Layer 5 of a small transformer language model trained on English Wikipedia (10 layers, counted from 0, width 96).
A neuron's activation on a vector x is ReLU(gate . x) times (in . x), where the dot is the dot product.
The model reads these tokens: "d" "han" " |" " 3" "," "00" "9" " |" " 0" "." "9" " |" " N" "/" "A" " |" "\n" "|" " " " |" " B" "SP" " |" " Ab" "d" "ul" " W" "ad"

The vector x that enters this layer's MLP at each token. A number n stands for n times 0.0068.
0 "d": -38 194 113 -16 117 103 78 120 -258 -167 14 -177 99 -1 37 91 -113 -15 -108 110 130 -40 -130 173 1 -248 -11 137 24 100 -94 -56 -79 -294 -24 -43 -6 1 -343 -54 259 -76 40 186 -126 -1 30 58 58 -219 -74 54 118 77 50 281 35 3 177 179 10 112 -236 -66 40 330 135 -106 -68 -54 5 167 -46 195 -181 -129 50 110 -49 200 -213 -35 253 60 50 159 54 -295 131 -21 -4 35 28 169 -48 66
1 "han": -10 25 -86 321 153 -88 129 10 289 87 -39 -30 -145 -116 -68 206 -145 0 28 93 101 -172 29 -1 18 -69 89 53 4 22 151 -18 47 -130 -43 34 -106 -153 -259 -48 475 30 2 113 -56 69 -84 44 -76 -34 -149 -312 -73 -9 -79 -240 167 -18 -88 155 -92 1 22 32 189 -102 -102 196 -47 -64 207 118 -4 -87 -22 120 -152 -132 -116 146 -90 -89 -44 -55 1 -45 -266 -95 57 21 -50 150 21 159 -231 104
2 " |": -123 -53 -90 -21 63 -4 137 -41 287 -115 20 81 -60 -73 -195 -30 -344 79 10 327 139 -94 -225 -136 92 -148 -81 142 36 -14 -23 -76 39 -53 -145 -134 117 -37 -96 55 227 -63 -165 29 28 60 -52 -9 -103 -115 -141 -175 -63 60 -96 63 154 -142 -193 -119 -149 4 44 -9 -104 30 -13 -104 -141 -41 -10 334 5 58 -75 41 -39 73 46 67 -126 104 122 -26 220 30 251 -20 -46 255 24 61 333 92 -141 28
3 " 3": 139 256 14 -72 55 259 28 -45 4 8 65 44 -144 58 -28 -163 -201 21 136 22 44 -28 -151 123 -10 -89 -51 34 88 -66 -68 -26 32 86 -37 -6 53 41 237 291 138 34 -41 -27 1 117 41 -111 150 -88 -200 43 -174 48 54 -162 -27 -187 -82 -289 30 92 96 -14 88 -72 73 -200 -136 -64 95 448 -41 -18 -8 258 118 26 -75 247 11 66 131 160 178 -108 -178 -144 -139 117 -142 43 74 125 -313 -90
4 ",": -33 -84 161 -180 -67 74 109 -12 167 -160 -49 -93 153 -6 45 -32 -142 123 -62 -79 -136 3 30 -47 167 150 45 109 -184 76 -40 -140 50 50 62 1 93 31 164 198 32 196 -157 14 -38 32 -28 -16 67 -63 -137 10 -36 -167 16 -87 -19 -149 -245 -234 153 -124 -149 -146 161 -85 4 -267 -312 -79 234 -16 -4 -181 166 153 48 -168 -317 71 -213 162 -61 7 19 54 -131 -2 -205 -96 -97 276 211 -62 -260 -11
5 "00": 219 230 65 -117 -28 96 -85 -91 -73 -32 -114 -40 -125 9 -161 -117 -308 80 -115 -118 67 136 -158 111 144 59 95 21 22 -9 -188 36 -152 -13 60 130 220 59 18 153 55 83 6 169 2 198 87 -318 231 0 -160 1 -89 70 -16 36 14 -225 -217 -172 -8 -121 -125 -67 199 -259 56 -76 -134 20 123 103 174 -216 140 -150 128 -121 -193 228 4 202 -73 133 154 8 -76 73 -242 -108 -35 88 157 20 54 97
6 "9": 159 192 -24 -45 16 218 -38 -157 23 18 14 42 -115 177 -45 -86 -4 19 -25 46 138 256 -41 225 71 -35 121 133 74 25 -54 222 -67 -110 -74 136 246 21 -63 148 -1 -38 135 167 49 125 119 -193 256 54 -176 -216 -57 -145 -125 -100 -149 -182 -270 -5 -92 28 -21 64 243 -202 24 -110 -56 -168 -61 128 129 -284 135 2 -111 -112 -38 10 -1 217 -46 116 234 66 31 -55 -87 -127 -143 86 -78 309 -139 -156
7 " |": -86 111 -49 -140 -74 27 231 -98 265 -190 -71 150 -118 85 -194 -157 -301 97 -69 323 101 -42 -258 -175 136 -149 -64 147 -124 -5 -65 63 27 69 -39 -12 173 23 -48 21 131 -39 -63 -14 9 -52 86 -175 8 -18 -160 -172 65 -139 -30 46 100 -146 -301 -61 -124 -67 63 18 -36 43 -76 -169 -117 -132 -2 193 49 80 -94 32 -165 -171 88 74 -83 161 48 -59 133 24 299 19 -41 141 -91 -21 283 -42 -154 -42
8 " 0": 178 268 -68 37 56 72 -105 -159 -79 -185 -197 -43 -53 189 -66 -136 -43 92 12 45 -20 45 -222 28 7 -19 -119 -86 -114 27 -110 179 72 131 -105 150 139 131 -27 160 178 34 222 -200 -32 242 135 -180 247 28 -119 -79 -47 6 -152 -250 -28 -252 -170 -124 173 48 -180 -70 -47 -61 -72 -145 -148 77 62 303 0 110 -37 167 181 38 -123 228 87 100 29 213 66 -1 -52 -24 -58 64 -63 -127 70 87 -218 -203
9 ".": 57 37 196 -260 -79 274 -214 -37 189 -107 -73 -68 46 176 -140 35 -44 0 -161 82 -65 153 35 -22 238 225 -185 -31 -107 194 -109 63 93 128 149 -35 5 40 70 181 115 95 222 197 -12 97 -105 -78 -68 -32 -181 258 1 -30 15 56 63 24 -110 -218 -66 71 -36 -228 43 0 45 -88 -137 12 85 198 -104 -89 228 -118 124 -291 -238 19 -108 238 -201 166 -37 -200 109 18 -125 15 -103 -16 138 -245 -16 38
10 "9": 52 83 -24 -199 -30 125 -393 -194 97 -128 15 -123 98 185 -55 -169 44 -25 16 -33 30 177 -108 304 106 106 -33 20 254 -108 70 108 -63 -4 -94 -15 264 89 -6 29 62 22 284 32 -50 -111 145 -185 144 42 -117 -78 -111 -81 -96 -155 -114 -144 -143 -214 -149 43 -138 -89 66 -114 73 -32 -61 -63 54 101 88 -213 246 85 46 -178 -177 53 97 188 52 210 214 50 33 -31 -202 -52 -50 68 87 206 -99 -283
11 " |": -194 47 -12 -191 -144 -85 145 -41 315 -149 -81 95 -34 41 -217 1 -221 -59 -82 73 40 5 -278 129 24 -165 -93 -26 -140 -43 -40 7 34 67 -224 58 379 18 -95 -134 28 119 73 -53 -34 -67 216 -198 -35 97 -41 -103 -75 -124 -66 -17 52 -10 -172 -155 -143 110 -99 -117 -111 -37 -2 -168 -14 -125 10 162 81 32 -34 21 -162 -212 248 17 60 132 -103 -12 77 83 309 76 -126 138 -118 -94 316 -40 36 29
12 " N": -66 -4 -360 8 -140 116 393 22 222 -49 -126 -71 -130 108 -133 15 113 19 21 -40 -59 214 -154 -96 106 -31 -59 -133 -134 -284 149 87 195 -131 -27 -78 270 -156 -56 -126 142 -9 -74 -118 -329 -79 -88 -139 146 -23 -188 59 -174 -17 36 -82 -1 -122 -85 -125 189 64 -169 57 -1 66 281 -142 -66 59 63 57 -11 177 1 -63 64 40 118 16 -21 -67 38 374 84 0 -69 -10 47 -31 118 -32 74 -63 -153 16
13 "/": 202 139 88 -117 -169 -41 -8 -17 57 -176 92 -128 285 82 -94 162 27 32 -54 116 43 -40 148 -58 86 -41 -322 13 35 -87 240 136 94 102 90 -50 178 -39 -65 -107 -195 280 10 -205 -11 50 -32 37 158 -70 -72 -111 -142 -71 39 81 57 -83 -235 -110 -26 55 76 150 172 -220 62 23 -105 70 -153 81 -278 26 -125 239 190 76 59 396 -154 94 35 308 64 112 -22 34 -205 53 81 -119 18 -42 -122 -83
14 "A": 113 -9 34 -212 100 131 6 19 293 8 18 68 -257 6 -112 162 -30 -59 -112 40 -21 119 -51 -26 -189 -76 -274 0 15 189 442 169 -33 -79 170 84 65 -7 30 83 186 195 -256 -56 -57 -14 -52 -312 147 101 69 37 -65 -106 44 -95 128 -151 -144 37 60 40 -56 -66 134 -156 -103 -121 -10 -238 -77 130 38 -15 -63 144 -57 159 -101 24 -181 67 -195 445 2 93 -9 140 -67 -39 40 21 0 -52 -174 -124
15 " |": -202 -20 92 -173 60 30 22 1 477 -105 -118 12 -32 -17 -151 -70 -266 15 -20 223 176 14 -230 -37 -88 -114 -91 -9 -139 101 105 -122 3 -20 -179 14 147 14 -26 -203 117 83 -83 12 55 12 -11 -78 -37 -33 -8 -167 -56 -65 -169 129 74 -129 -79 -68 -259 2 -85 -74 -58 34 116 -165 84 -156 -103 288 -154 171 -161 -48 -105 4 236 11 50 76 -42 -11 128 135 239 8 -112 235 -129 -30 260 -17 -59 104
16 "\n": -121 150 -7 -75 30 204 213 223 49 -162 -39 -120 -108 -29 -321 -36 -127 -214 45 53 122 -99 -170 39 48 -248 -94 -18 -191 26 152 99 -14 -119 -98 -40 -35 24 -119 -78 140 -51 -64 63 -35 -127 133 78 -85 -131 -111 -59 -37 -124 47 204 117 107 103 -221 205 178 78 51 -102 -13 -120 -46 -257 -51 111 193 45 -197 52 14 245 150 133 97 -178 43 -279 37 175 -106 62 67 -53 139 259 -148 -75 -98 210 -17
17 "|": -135 20 79 -132 95 81 80 95 -301 -138 -122 -80 40 -39 -144 162 -46 -10 42 183 167 -27 -70 94 22 -178 -60 151 91 119 -128 -18 -81 -328 -100 51 46 -62 -278 -72 286 -67 -49 192 -172 -50 95 28 16 -152 -113 108 -53 -38 -38 187 -61 -48 148 6 -71 71 -39 22 -19 277 31 -123 -102 109 -8 243 -42 39 -216 -191 69 130 66 -27 -115 59 180 26 149 55 283 -231 153 146 -69 44 84 70 -283 -48
18 " ": -27 -81 146 39 11 206 235 133 44 -38 -132 15 81 -14 -21 -53 11 38 31 12 196 -27 -45 -89 -103 16 27 -178 -238 -157 -26 -28 149 -440 -293 -37 110 56 -166 110 43 70 -50 -79 -131 -263 -12 -139 76 -93 22 207 -90 146 222 -22 -68 -65 -72 -136 25 136 162 -63 193 -204 -33 -196 -78 -58 134 300 24 4 -200 -221 234 -121 -55 127 42 -56 2 69 -139 -119 -70 32 -70 1 -88 -154 -135 232 -232 -183
19 " |": -187 -43 82 -45 6 -71 234 -49 245 60 52 101 85 -100 -146 349 -33 56 20 244 85 38 -120 -140 -95 -202 -129 134 -268 119 91 -191 18 -50 -186 81 24 -19 27 38 101 97 19 -151 -25 -64 11 -110 -63 -9 -28 -23 -241 -93 8 336 118 -121 -97 -108 -154 64 190 -28 -6 -92 -11 -288 149 6 -70 266 170 -38 -293 59 141 -53 127 79 -68 82 9 147 75 -11 114 -28 12 166 12 -194 289 17 -112 40
20 " B": -156 5 -263 174 61 172 15 32 -45 50 -82 56 -19 -71 -242 123 -133 -4 -1 -38 -166 134 -63 -81 -25 64 -7 161 103 -90 180 85 250 -140 -13 -10 -42 -113 52 213 222 -105 -44 -21 -304 -50 10 -99 122 22 44 1 -55 -95 139 10 46 -11 -166 -173 -24 22 15 -94 -98 -120 136 -181 -32 -84 -29 408 99 -3 -127 -39 276 -135 14 125 18 12 104 413 183 6 -210 -26 129 -149 -84 -41 170 89 -100 144
21 "SP": 221 -174 60 -49 84 130 69 -1 206 88 -148 -85 -81 -100 -169 67 -164 -297 -78 4 42 41 -55 -201 -86 -69 -301 260 -16 24 95 35 210 127 -163 47 38 -190 -15 -97 127 98 264 46 -114 128 144 -117 141 -122 -101 -176 -56 5 47 -80 36 76 -109 174 39 -34 -112 -23 123 -63 6 -292 294 129 69 134 76 -250 132 264 50 115 231 208 -25 23 -9 -31 46 51 -71 103 67 -68 163 -30 37 -108 14 74
22 " |": -128 -159 127 -253 151 -19 175 33 410 -115 -52 28 -130 -25 -4 32 -148 22 -8 208 229 -8 -166 -160 71 -105 -15 219 30 -137 144 -54 44 7 -71 -200 87 128 75 -246 147 -26 -171 57 -117 50 74 -86 -59 -96 35 -317 0 -97 -88 172 230 -177 53 36 -263 -40 -52 -29 26 31 68 -283 129 20 -32 108 -32 -130 -81 13 -8 -92 99 35 -104 -50 -54 -5 37 9 286 -60 73 169 -52 -73 291 -22 -21 -110
23 " Ab": -140 38 -391 -75 84 -121 -56 -81 -69 -98 112 -215 39 -88 -59 15 79 89 -22 -159 -107 155 -210 -277 18 92 -15 141 29 34 165 13 95 -114 33 -37 -198 75 4 58 124 20 -186 68 5 90 100 -83 85 -213 -48 2 -163 169 -44 -45 161 -19 -137 -50 -1 88 -108 -112 9 -248 -156 -109 37 -26 -47 115 272 -72 -134 -294 231 152 -152 276 -190 48 -40 267 -113 -81 -71 33 -66 -81 -150 -376 -13 -92 -139 4
24 "d": 82 18 -156 15 116 -54 298 9 248 -33 231 -83 99 -3 -22 54 29 -163 11 -2 -3 -1 -96 58 59 86 85 96 -163 139 53 105 167 -1 81 68 -72 -155 5 -90 22 73 103 -10 -356 122 27 42 -16 -169 117 215 -68 -163 -167 -178 4 -55 8 -160 144 63 -176 -125 -50 -256 -40 -39 170 -219 142 68 20 192 -176 162 363 77 -142 363 -103 -48 191 187 -115 124 -187 -53 -6 -45 -80 -50 12 -67 -215 11
25 "ul": 180 -16 -48 98 220 -257 291 253 223 76 -44 -226 -54 -18 -59 170 -116 2 17 -55 79 -168 -145 -47 -83 -95 -54 -70 134 193 79 -72 -80 -175 36 74 -179 -45 -33 -125 169 24 51 109 -44 124 34 96 -79 39 -27 -92 -171 -55 -220 -78 -41 39 -75 8 -206 88 -59 60 109 -272 46 155 -40 -31 208 98 233 14 -149 68 166 25 -165 185 -102 -112 11 215 -156 16 -155 52 -41 -44 -177 -125 291 -254 16 188
26 " W": -57 27 -288 254 -5 186 35 51 97 -41 192 19 -143 105 -233 36 -16 -117 99 42 -5 150 -147 -322 28 109 -68 26 68 -112 31 152 316 -146 46 -215 107 -210 -12 -97 159 31 -117 60 -161 66 -208 -206 -31 78 35 92 -76 -39 84 -97 -22 61 -77 -91 -63 -81 -23 21 128 -165 79 -60 21 -122 78 217 -89 190 -213 62 154 -29 67 150 -294 -45 50 123 105 -165 -251 110 52 113 28 36 134 293 -64 105
27 "ad": -24 61 -292 236 31 -70 -2 -7 243 -103 -18 -96 -86 7 -143 -78 -3 -2 -177 -60 -115 -28 -283 78 -175 4 -75 75 -51 153 177 -32 34 4 217 36 -172 -131 -169 -71 296 -53 27 171 -76 137 76 244 178 -63 -200 -176 171 29 -150 -237 67 32 -164 -118 65 -51 -8 -164 134 -344 24 -54 55 30 234 62 108 92 -289 65 90 145 -41 22 8 -126 -51 231 -139 -37 -182 -20 -85 -24 -56 63 42 -122 -187 69

Each question shows the input weights of one neuron of the MLP. A number n stands for n times 0.00077.

n19 gate: 93 0 -187 -75 -24 127 -48 217 -82 111 98 -4 -45 10 87 -53 121 -120 -67 146 62 197 -146 -132 -178 87 90 -61 62 54 -38 -106 -217 11 222 115 -61 142 -64 -68 -117 -143 -18 -39 84 31 -122 57 -103 -62 108 -43 151 126 132 121 -77 27 234 34 -127 -90 41 -175 162 -93 -97 -28 -137 14 -48 173 105 -45 93 -156 45 66 -202 -186 76 7 -61 111 -128 213 179 -48 -73 40 -18 14 323 -14 164 -97
n19 in: 138 62 125 -168 82 47 -193 166 84 -52 99 -118 33 49 -102 60 291 -75 -345 -10 89 49 26 -91 10 82 -298 6 75 -29 193 75 19 -10 -60 -83 19 158 -167 45 -39 68 -20 -73 -53 13 79 -87 78 55 64 27 59 136 69 122 109 23 130 120 148 105 94 39 -108 -174 229 13 -123 0 -137 66 0 16 10 62 97 -7 61 13 36 139 -6 -56 -64 61 20 125 151 -118 260 101 101 -83 65 -133
Which token does this neuron like most? 9 "."

n238 gate: -155 47 -43 25 47 -149 -4 137 -96 126 4 -255 148 -208 21 15 79 -32 133 4 -137 -32 -170 69 -326 -33 104 53 32 4 -310 -122 -120 62 -35 39 -70 -89 39 99 63 -18 -125 176 58 -57 54 107 29 -11 152 -7 -176 246 -91 4 15 36 38 146 -18 -11 -7 165 -266 -64 -18 119 -168 -29 -208 43 106 -255 -180 -87 -193 -161 -133 -37 230 0 -4 -155 21 -32 -139 -202 -58 113 56 39 7 -7 18 -160
n238 in: 167 -123 50 -53 7 10 23 77 89 70 26 72 57 -196 -94 75 -80 203 -24 -141 77 -174 -30 77 16 13 107 -42 267 -177 23 -239 -52 -189 19 26 7 127 -29 -213 69 -46 14 -7 3 -72 37 147 -10 -57 62 -269 -86 -46 44 -17 -34 13 97 -50 -17 -127 125 -17 60 45 -33 134 -284 -66 -100 74 137 153 -80 7 -103 -44 -10 163 -200 -69 162 -63 3 72 92 -13 -207 156 -317 99 -48 -47 0 145
Its three highest activations, in order, are on tokens 25 "ul", 1 "han", 17 "|"

n77 gate: 173 -64 12 -27 115 45 178 -25 95 31 -51 35 223 -129 66 88 37 -190 -57 -3 90 71 15 -24 75 294 -37 -192 -132 0 -15 -3 -103 -87 71 -45 -57 57 -108 -224 -27 76 -35 -132 159 49 -9 148 -67 -68 169 -114 -61 -73 155 -158 -62 -43 -221 -152 -114 -120 34 -181 193 135 -12 -3 -22 -6 74 74 54 101 89 -62 34 87 -101 -135 -12 0 222 3 9 3 -13 -57 98 66 -105 95 54 19 18 -24
n77 in: 81 -274 -3 -208 97 -99 56 -148 -22 -43 118 86 -118 -22 130 47 -62 -15 -3 106 40 102 34 -232 -54 6 -28 21 43 143 93 86 -131 -138 116 -24 -106 -73 -21 88 -3 113 6 -170 31 116 62 -89 -28 182 112 -58 -225 -61 37 19 -166 135 -19 -49 -76 -115 150 34 -43 -113 186 -32 28 15 -96 6 -36 90 167 -37 -83 107 83 -38 22 18 -93 139 -87 100 110 216 180 148 -45 104 108 -72 68 -3
On which token does it fire most, and how strongly? 25 "ul", at about 0.52

n103 gate: 73 54 -246 -28 -32 55 -51 -60 -180 -41 -116 43 -51 -102 59 -91 -29 86 -59 -148 -45 -92 16 -49 -43 -61 134 -28 -19 -25 140 -35 -153 55 -92 200 -81 167 -212 119 17 88 263 58 23 251 141 7 -35 -89 -47 -76 171 195 29 -83 55 -129 -50 -104 -124 -54 -32 51 -130 -20 -92 -56 -116 47 -130 -122 159 70 29 -6 -209 -45 203 -120 -22 -22 31 134 -127 112 -62 -110 207 -100 20 76 -62 110 -19 62
n103 in: -98 64 -3 105 55 0 6 43 -56 -177 18 -9 -95 30 -95 -50 -6 76 -9 49 31 -6 227 -82 -15 21 92 -39 171 -30 -67 179 126 114 47 -60 -101 97 -63 -84 209 -192 -128 3 -56 36 -111 59 39 -21 -105 -28 -164 45 52 25 9 157 -48 -54 34 -86 245 121 -3 -38 6 -13 50 -21 -313 -34 66 64 -46 -21 142 216 195 -149 -61 130 -86 -113 24 -69 -134 -54 3 27 255 -79 -100 19 88 168
On which token does it fire most, and how strongly? 23 " Ab", at about 0.2

n211 gate: 238 -236 117 -3 -49 157 -178 65 134 -55 118 154 160 -188 -3 23 10 -155 -20 72 -111 -33 -13 -69 -47 -108 -98 32 -49 124 -143 6 -70 0 41 -216 76 -50 143 -22 -53 -42 103 -63 43 42 -118 37 81 39 22 -198 168 -51 -59 10 46 48 169 -199 27 78 -193 132 -58 -78 -19 -100 224 -158 -94 104 -19 -84 65 81 32 -33 -170 -122 -107 51 92 -7 92 -105 -69 -211 175 -175 -91 3 -104 102 -90 25
n211 in: -103 -160 55 45 -156 19 151 3 -10 6 -218 -7 10 26 97 95 132 67 -92 -49 -91 68 36 -28 -13 -32 -45 22 -151 193 278 -10 187 -193 108 152 -3 -40 -148 -6 -172 -172 -26 -213 -23 121 211 60 42 -148 -35 -150 115 105 55 -3 -203 -41 185 -3 -119 194 -70 -6 -10 -30 -68 -13 -26 -45 42 133 13 -90 45 -126 265 -52 -20 -29 -103 16 -25 -206 110 6 -3 -67 -177 38 -27 -67 -3 -88 121 47
Which token does this neuron like most? 21 "SP"

n88 gate: -27 -59 18 -71 51 52 54 12 -132 -87 108 -129 -12 -193 84 12 36 -18 -101 -156 6 -6 197 -126 61 -60 256 -23 149 79 0 71 -21 0 32 -123 9 -58 -64 176 -91 15 -85 39 -54 3 -57 -58 -44 71 64 166 190 47 -42 -66 -3 -133 -106 -91 141 63 115 -9 -83 124 33 6 45 169 95 111 -143 -101 -36 54 -121 39 -25 -85 116 -85 313 83 180 47 182 149 -60 23 166 30 -67 33 50 61
n88 in: 106 -36 191 63 116 9 -42 -75 74 -115 -115 121 -30 -21 -106 -9 -3 27 37 -12 161 287 24 20 56 -3 -247 162 -102 106 48 -129 -142 31 -15 -41 32 -83 21 -53 46 48 52 206 -52 -63 -158 -68 -60 -24 -139 -140 -57 33 97 0 52 87 94 185 68 60 -30 27 -30 -113 87 53 -153 -117 -9 24 -86 99 100 24 -18 46 -12 -254 36 -15 6 106 -47 139 -196 83 118 -50 -25 -206 90 -138 -90 -157
Which token does this neuron like most? 17 "|"

n20 gate: -65 3 -96 145 -268 -250 44 41 -60 -82 107 0 325 122 90 21 160 31 202 58 14 3 -103 23 -73 -247 -34 47 214 144 -48 24 50 73 102 47 -113 -91 90 -141 -56 -134 7 122 52 -114 -99 -7 -17 17 40 -137 -95 -115 -76 -154 -10 -115 206 -13 -45 58 -94 75 95 -103 129 35 211 -166 -194 -34 23 -10 106 -85 7 -35 -84 -159 -262 219 146 -58 113 -60 -17 -17 75 107 56 -54 11 100 84 -122
n20 in: -162 -158 3 -137 -10 -39 -74 61 -28 -44 76 -73 115 0 72 48 115 17 97 -72 14 -88 -102 -363 -197 -177 -213 -86 -47 83 -98 7 90 89 3 0 -13 -35 106 96 59 -13 -55 248 92 50 -133 -121 195 -34 36 91 44 -120 232 210 41 -37 -243 47 -21 -64 33 245 98 -18 -20 -52 147 -252 -111 -122 -109 -118 7 44 -198 41 94 -86 -101 67 -59 -14 -155 -60 -21 -146 -41 -139 -10 60 -135 24 77 56
On which token does it fire most, and how strongly? 26 " W", at about 0.24

n159 gate: 67 -27 -109 -83 -155 -17 -39 -6 -99 -76 -38 31 42 -93 -223 -28 -142 -54 -68 -119 73 27 -39 -159 200 -194 -63 0 148 86 -21 30 -56 86 17 50 41 19 -68 -30 23 60 -126 138 55 3 -67 -62 234 78 154 -112 -135 69 46 218 -196 -173 -53 114 -161 -42 -233 -120 -3 85 -175 -16 -107 -9 -102 -39 18 -48 42 18 -138 -3 -134 -31 -130 -72 106 -88 156 62 212 -6 -60 -29 12 -63 -50 49 -18 -12
n159 in: 97 198 81 25 6 144 19 -143 -22 -84 -55 22 -69 106 15 38 -56 -56 124 19 13 172 -128 -105 -94 72 37 -110 19 -82 -37 93 -61 54 -42 -18 116 -22 -9 -95 -129 129 -108 32 85 3 -53 -29 -167 -193 122 -55 -201 -83 -66 -56 -76 22 45 -49 -157 -119 -37 -121 162 -156 53 100 -57 -12 -34 113 213 128 -44 84 -3 174 61 -317 -115 46 -15 -94 -103 79 -98 273 -22 -107 158 -46 10 161 -9 139
Which token does this neuron like most? 5 "00"

n154 gate: -137 -86 -44 -34 -41 -18 -12 -139 147 50 73 -115 -112 -68 54 149 75 -68 70 -119 -100 124 47 -6 36 103 -9 -218 -146 -91 -199 49 40 -126 -93 24 27 -99 -33 -76 3 150 6 161 214 101 41 -16 148 31 -36 -80 148 9 134 -81 69 34 246 -28 223 -143 -108 -120 -204 45 -81 42 25 34 -59 -34 18 124 65 -146 194 79 -10 117 71 135 12 22 -54 204 -22 -37 -71 258 64 46 10 -31 6 -93
n154 in: 130 98 -99 119 215 143 -15 -86 168 93 139 -219 -56 -12 12 -82 247 129 92 174 0 130 56 92 96 -40 -77 -169 0 -36 46 163 58 34 36 12 60 -130 -94 -125 -182 -137 60 72 -91 -79 -56 70 129 43 -139 -134 -160 -9 -90 -84 147 190 132 9 228 -127 -43 147 -28 -10 145 -16 41 108 -22 43 -18 -25 -6 -201 83 6 6 -13 -53 64 27 59 45 206 28 0 -46 6 19 64 -127 50 -49 15
Its three highest activations, in order, are on tokens 12 " N", 24 "d", 8 " 0"

n249 gate: 201 139 -3 36 279 38 -164 -27 84 -3 -3 184 -55 139 65 12 43 -260 -28 86 73 103 -18 58 234 -235 -164 -62 -21 155 12 97 33 3 137 89 142 6 -36 185 10 96 136 28 -62 141 -196 -69 51 -45 -48 -19 -42 -45 6 -116 -52 9 9 -129 -62 -21 -45 -27 -45 16 -49 56 40 27 30 -137 -86 79 -79 219 -72 -218 3 -68 -73 78 9 -3 53 143 -74 -72 -64 -151 -91 0 -47 -43 15 15
n249 in: 29 178 32 139 -80 187 70 -141 -36 112 12 115 89 97 -83 -87 -65 -9 9 -41 65 74 -3 -56 40 12 -91 80 -129 -17 -162 99 26 206 -116 14 20 -66 173 139 -160 136 33 -12 -107 -12 38 -142 -114 -100 -107 170 225 -84 124 56 75 -6 -168 -55 -96 0 93 -20 -147 3 -256 -94 -21 111 126 3 -58 158 -32 -44 -64 39 60 42 24 23 54 -191 3 -9 24 40 162 -23 -133 96 -57 -30 -64 28
On which token does it fire most, and how strongly? 9 ".", at about 1.5

n234 gate: -13 -26 40 95 100 6 -122 -89 10 -206 205 27 57 -129 -13 81 7 -3 102 -140 30 76 -93 -38 -26 -83 -66 74 -46 256 80 -155 -7 60 127 -19 -158 180 42 -107 195 13 61 3 248 -203 167 98 10 -69 71 89 128 13 30 236 131 -223 -207 -16 -44 30 98 -16 -99 -48 -66 -27 0 69 -92 -103 243 36 10 -90 -89 3 181 -162 56 -92 235 86 -122 123 -148 -52 79 -113 10 46 92 -164 -36 58
n234 in: -186 25 186 -137 50 -84 136 -108 99 3 -88 137 -22 -222 57 35 -77 40 -89 62 -25 3 -214 -59 -78 149 -77 103 173 -85 0 120 27 -44 33 -64 24 -171 124 -131 -34 -101 69 183 119 -3 40 -146 21 117 -64 -61 52 -67 -84 56 -166 254 -119 -67 29 -210 156 -65 52 206 -12 -96 -16 -52 132 43 133 0 -74 158 21 285 -95 44 80 64 6 -77 -24 55 69 -3 -43 42 -22 -101 -41 -16 -34 69
On which token does it fire most, and how strongly? 19 " |", at about 1

n127 gate: 49 -95 -39 -55 -162 -177 85 -206 -84 108 -42 -13 -43 177 38 134 -259 121 13 -46 -115 -213 115 9 10 3 36 74 33 -116 3 -124 26 43 -19 87 141 108 119 -3 -32 61 -90 -134 -20 -120 -16 151 -199 16 -74 173 23 19 17 82 -13 39 174 91 50 -154 -16 147 114 55 177 -216 -80 3 -52 -76 -167 49 -253 -309 13 -130 -118 -220 134 71 -125 -7 93 0 -77 -100 36 48 98 -46 71 -10 78 10
n127 in: 173 -114 -31 -164 -10 90 -7 -200 -107 -76 -132 142 -10 -114 189 -21 170 45 -35 188 163 62 -35 -133 34 -56 107 -108 -176 -24 69 62 99 -77 3 91 267 138 -85 31 -57 -78 67 -53 242 0 -52 -14 -55 162 3 -154 55 82 73 80 88 134 -159 195 160 73 -41 -100 -293 4 249 -111 207 17 -86 52 -24 -28 121 97 10 4 96 172 -194 10 -17 -135 -13 -54 130 -82 14 27 -203 123 14 -112 -151 114
Its three highest activations, in order, are on tokens 19 " |", 22 " |", 12 " N"

n156 gate: 7 -75 246 -77 -33 -107 13 -163 114 62 80 47 102 -82 118 -17 -13 -23 10 59 194 20 -52 -19 -89 -135 -62 6 -111 -61 -20 159 202 -43 185 10 22 137 -26 -212 -117 39 163 -107 -50 -155 76 47 110 52 13 74 153 281 112 112 96 -23 -10 -71 134 3 -6 -6 42 99 26 24 -119 16 130 23 26 117 -108 -134 117 -36 -97 242 -176 -136 -19 -39 -169 -77 83 -74 -209 -147 3 -71 238 189 -10 -104
n156 in: -16 35 13 -89 -33 238 78 -123 53 230 32 -153 42 -55 -57 13 91 -29 76 -33 98 -10 -81 -87 -148 -130 130 9 -71 -70 13 55 29 -13 56 -165 63 86 181 105 -49 99 86 -214 171 -3 -81 -3 -161 165 63 234 68 -38 150 -49 3 -103 7 -192 76 259 -74 -132 -113 13 -107 -167 -85 -97 216 163 3 -26 101 -23 90 49 -180 -148 -32 96 -117 49 -151 98 7 -29 146 187 -60 39 -57 75 51 -59
Which token does this neuron like most? 18 " "

n13 gate: -9 -257 -111 43 67 -70 -119 6 10 177 12 71 35 -66 -221 -170 -25 -182 -42 -108 -247 32 -32 106 25 104 135 -52 -22 114 0 81 -192 -38 61 -46 -9 -126 28 124 -34 71 -77 -151 128 -28 -19 -126 138 91 28 -78 -9 -16 89 -63 166 6 -56 -47 -3 151 146 103 223 62 -208 -107 -166 175 66 -95 22 -3 63 32 0 -57 10 16 98 -3 138 -85 46 -130 195 -139 170 117 39 -84 13 -29 119 110
n13 in: -20 -121 -225 134 140 -16 -59 178 -51 221 32 -14 -156 3 -96 54 -152 -26 -10 116 -36 -7 -66 177 90 93 10 -35 -33 0 -135 3 -221 3 -117 -10 26 112 61 -153 -270 -10 -161 -124 -47 -46 -143 -47 144 13 -120 -92 112 134 60 -103 -3 -26 10 -33 -17 7 3 187 197 168 -86 170 27 125 62 -76 -229 30 155 172 121 94 3 -77 172 228 90 -33 -19 -65 175 -101 -10 -132 10 170 -10 -20 56 77
Which token does this neuron like most? 5 "00"

n198 gate: -42 90 72 -89 -45 128 -15 -48 130 63 80 -136 39 33 -73 -215 -39 -15 3 -39 33 -6 36 26 50 3 117 -150 -51 74 175 -60 89 -195 12 -68 -76 111 -26 -109 -118 -125 52 135 -12 83 -51 -68 24 126 65 193 -33 -6 55 181 131 15 -88 71 -86 -93 -6 -66 -78 135 -75 31 -15 54 18 -24 71 -69 6 -308 -63 -134 12 -180 126 -74 -50 -295 -97 -156 -116 -15 81 26 -74 265 -15 -34 -39 -102
n198 in: -28 -111 65 -156 97 24 208 102 -115 53 -82 67 -193 -31 63 -28 28 -37 235 16 -44 90 37 -33 82 309 -68 91 -62 12 -22 -62 134 -63 -30 76 -82 67 -152 113 -78 223 -19 -108 -123 -95 22 -45 -71 -77 -103 -13 216 -3 9 -75 3 123 100 -46 73 44 -18 -28 43 87 -90 45 72 -9 102 -84 173 -226 -68 162 -89 98 -22 208 -31 175 -109 28 -106 -76 107 -55 50 -152 83 -129 -109 19 -59 -153
Which token does this neuron like most? 18 " "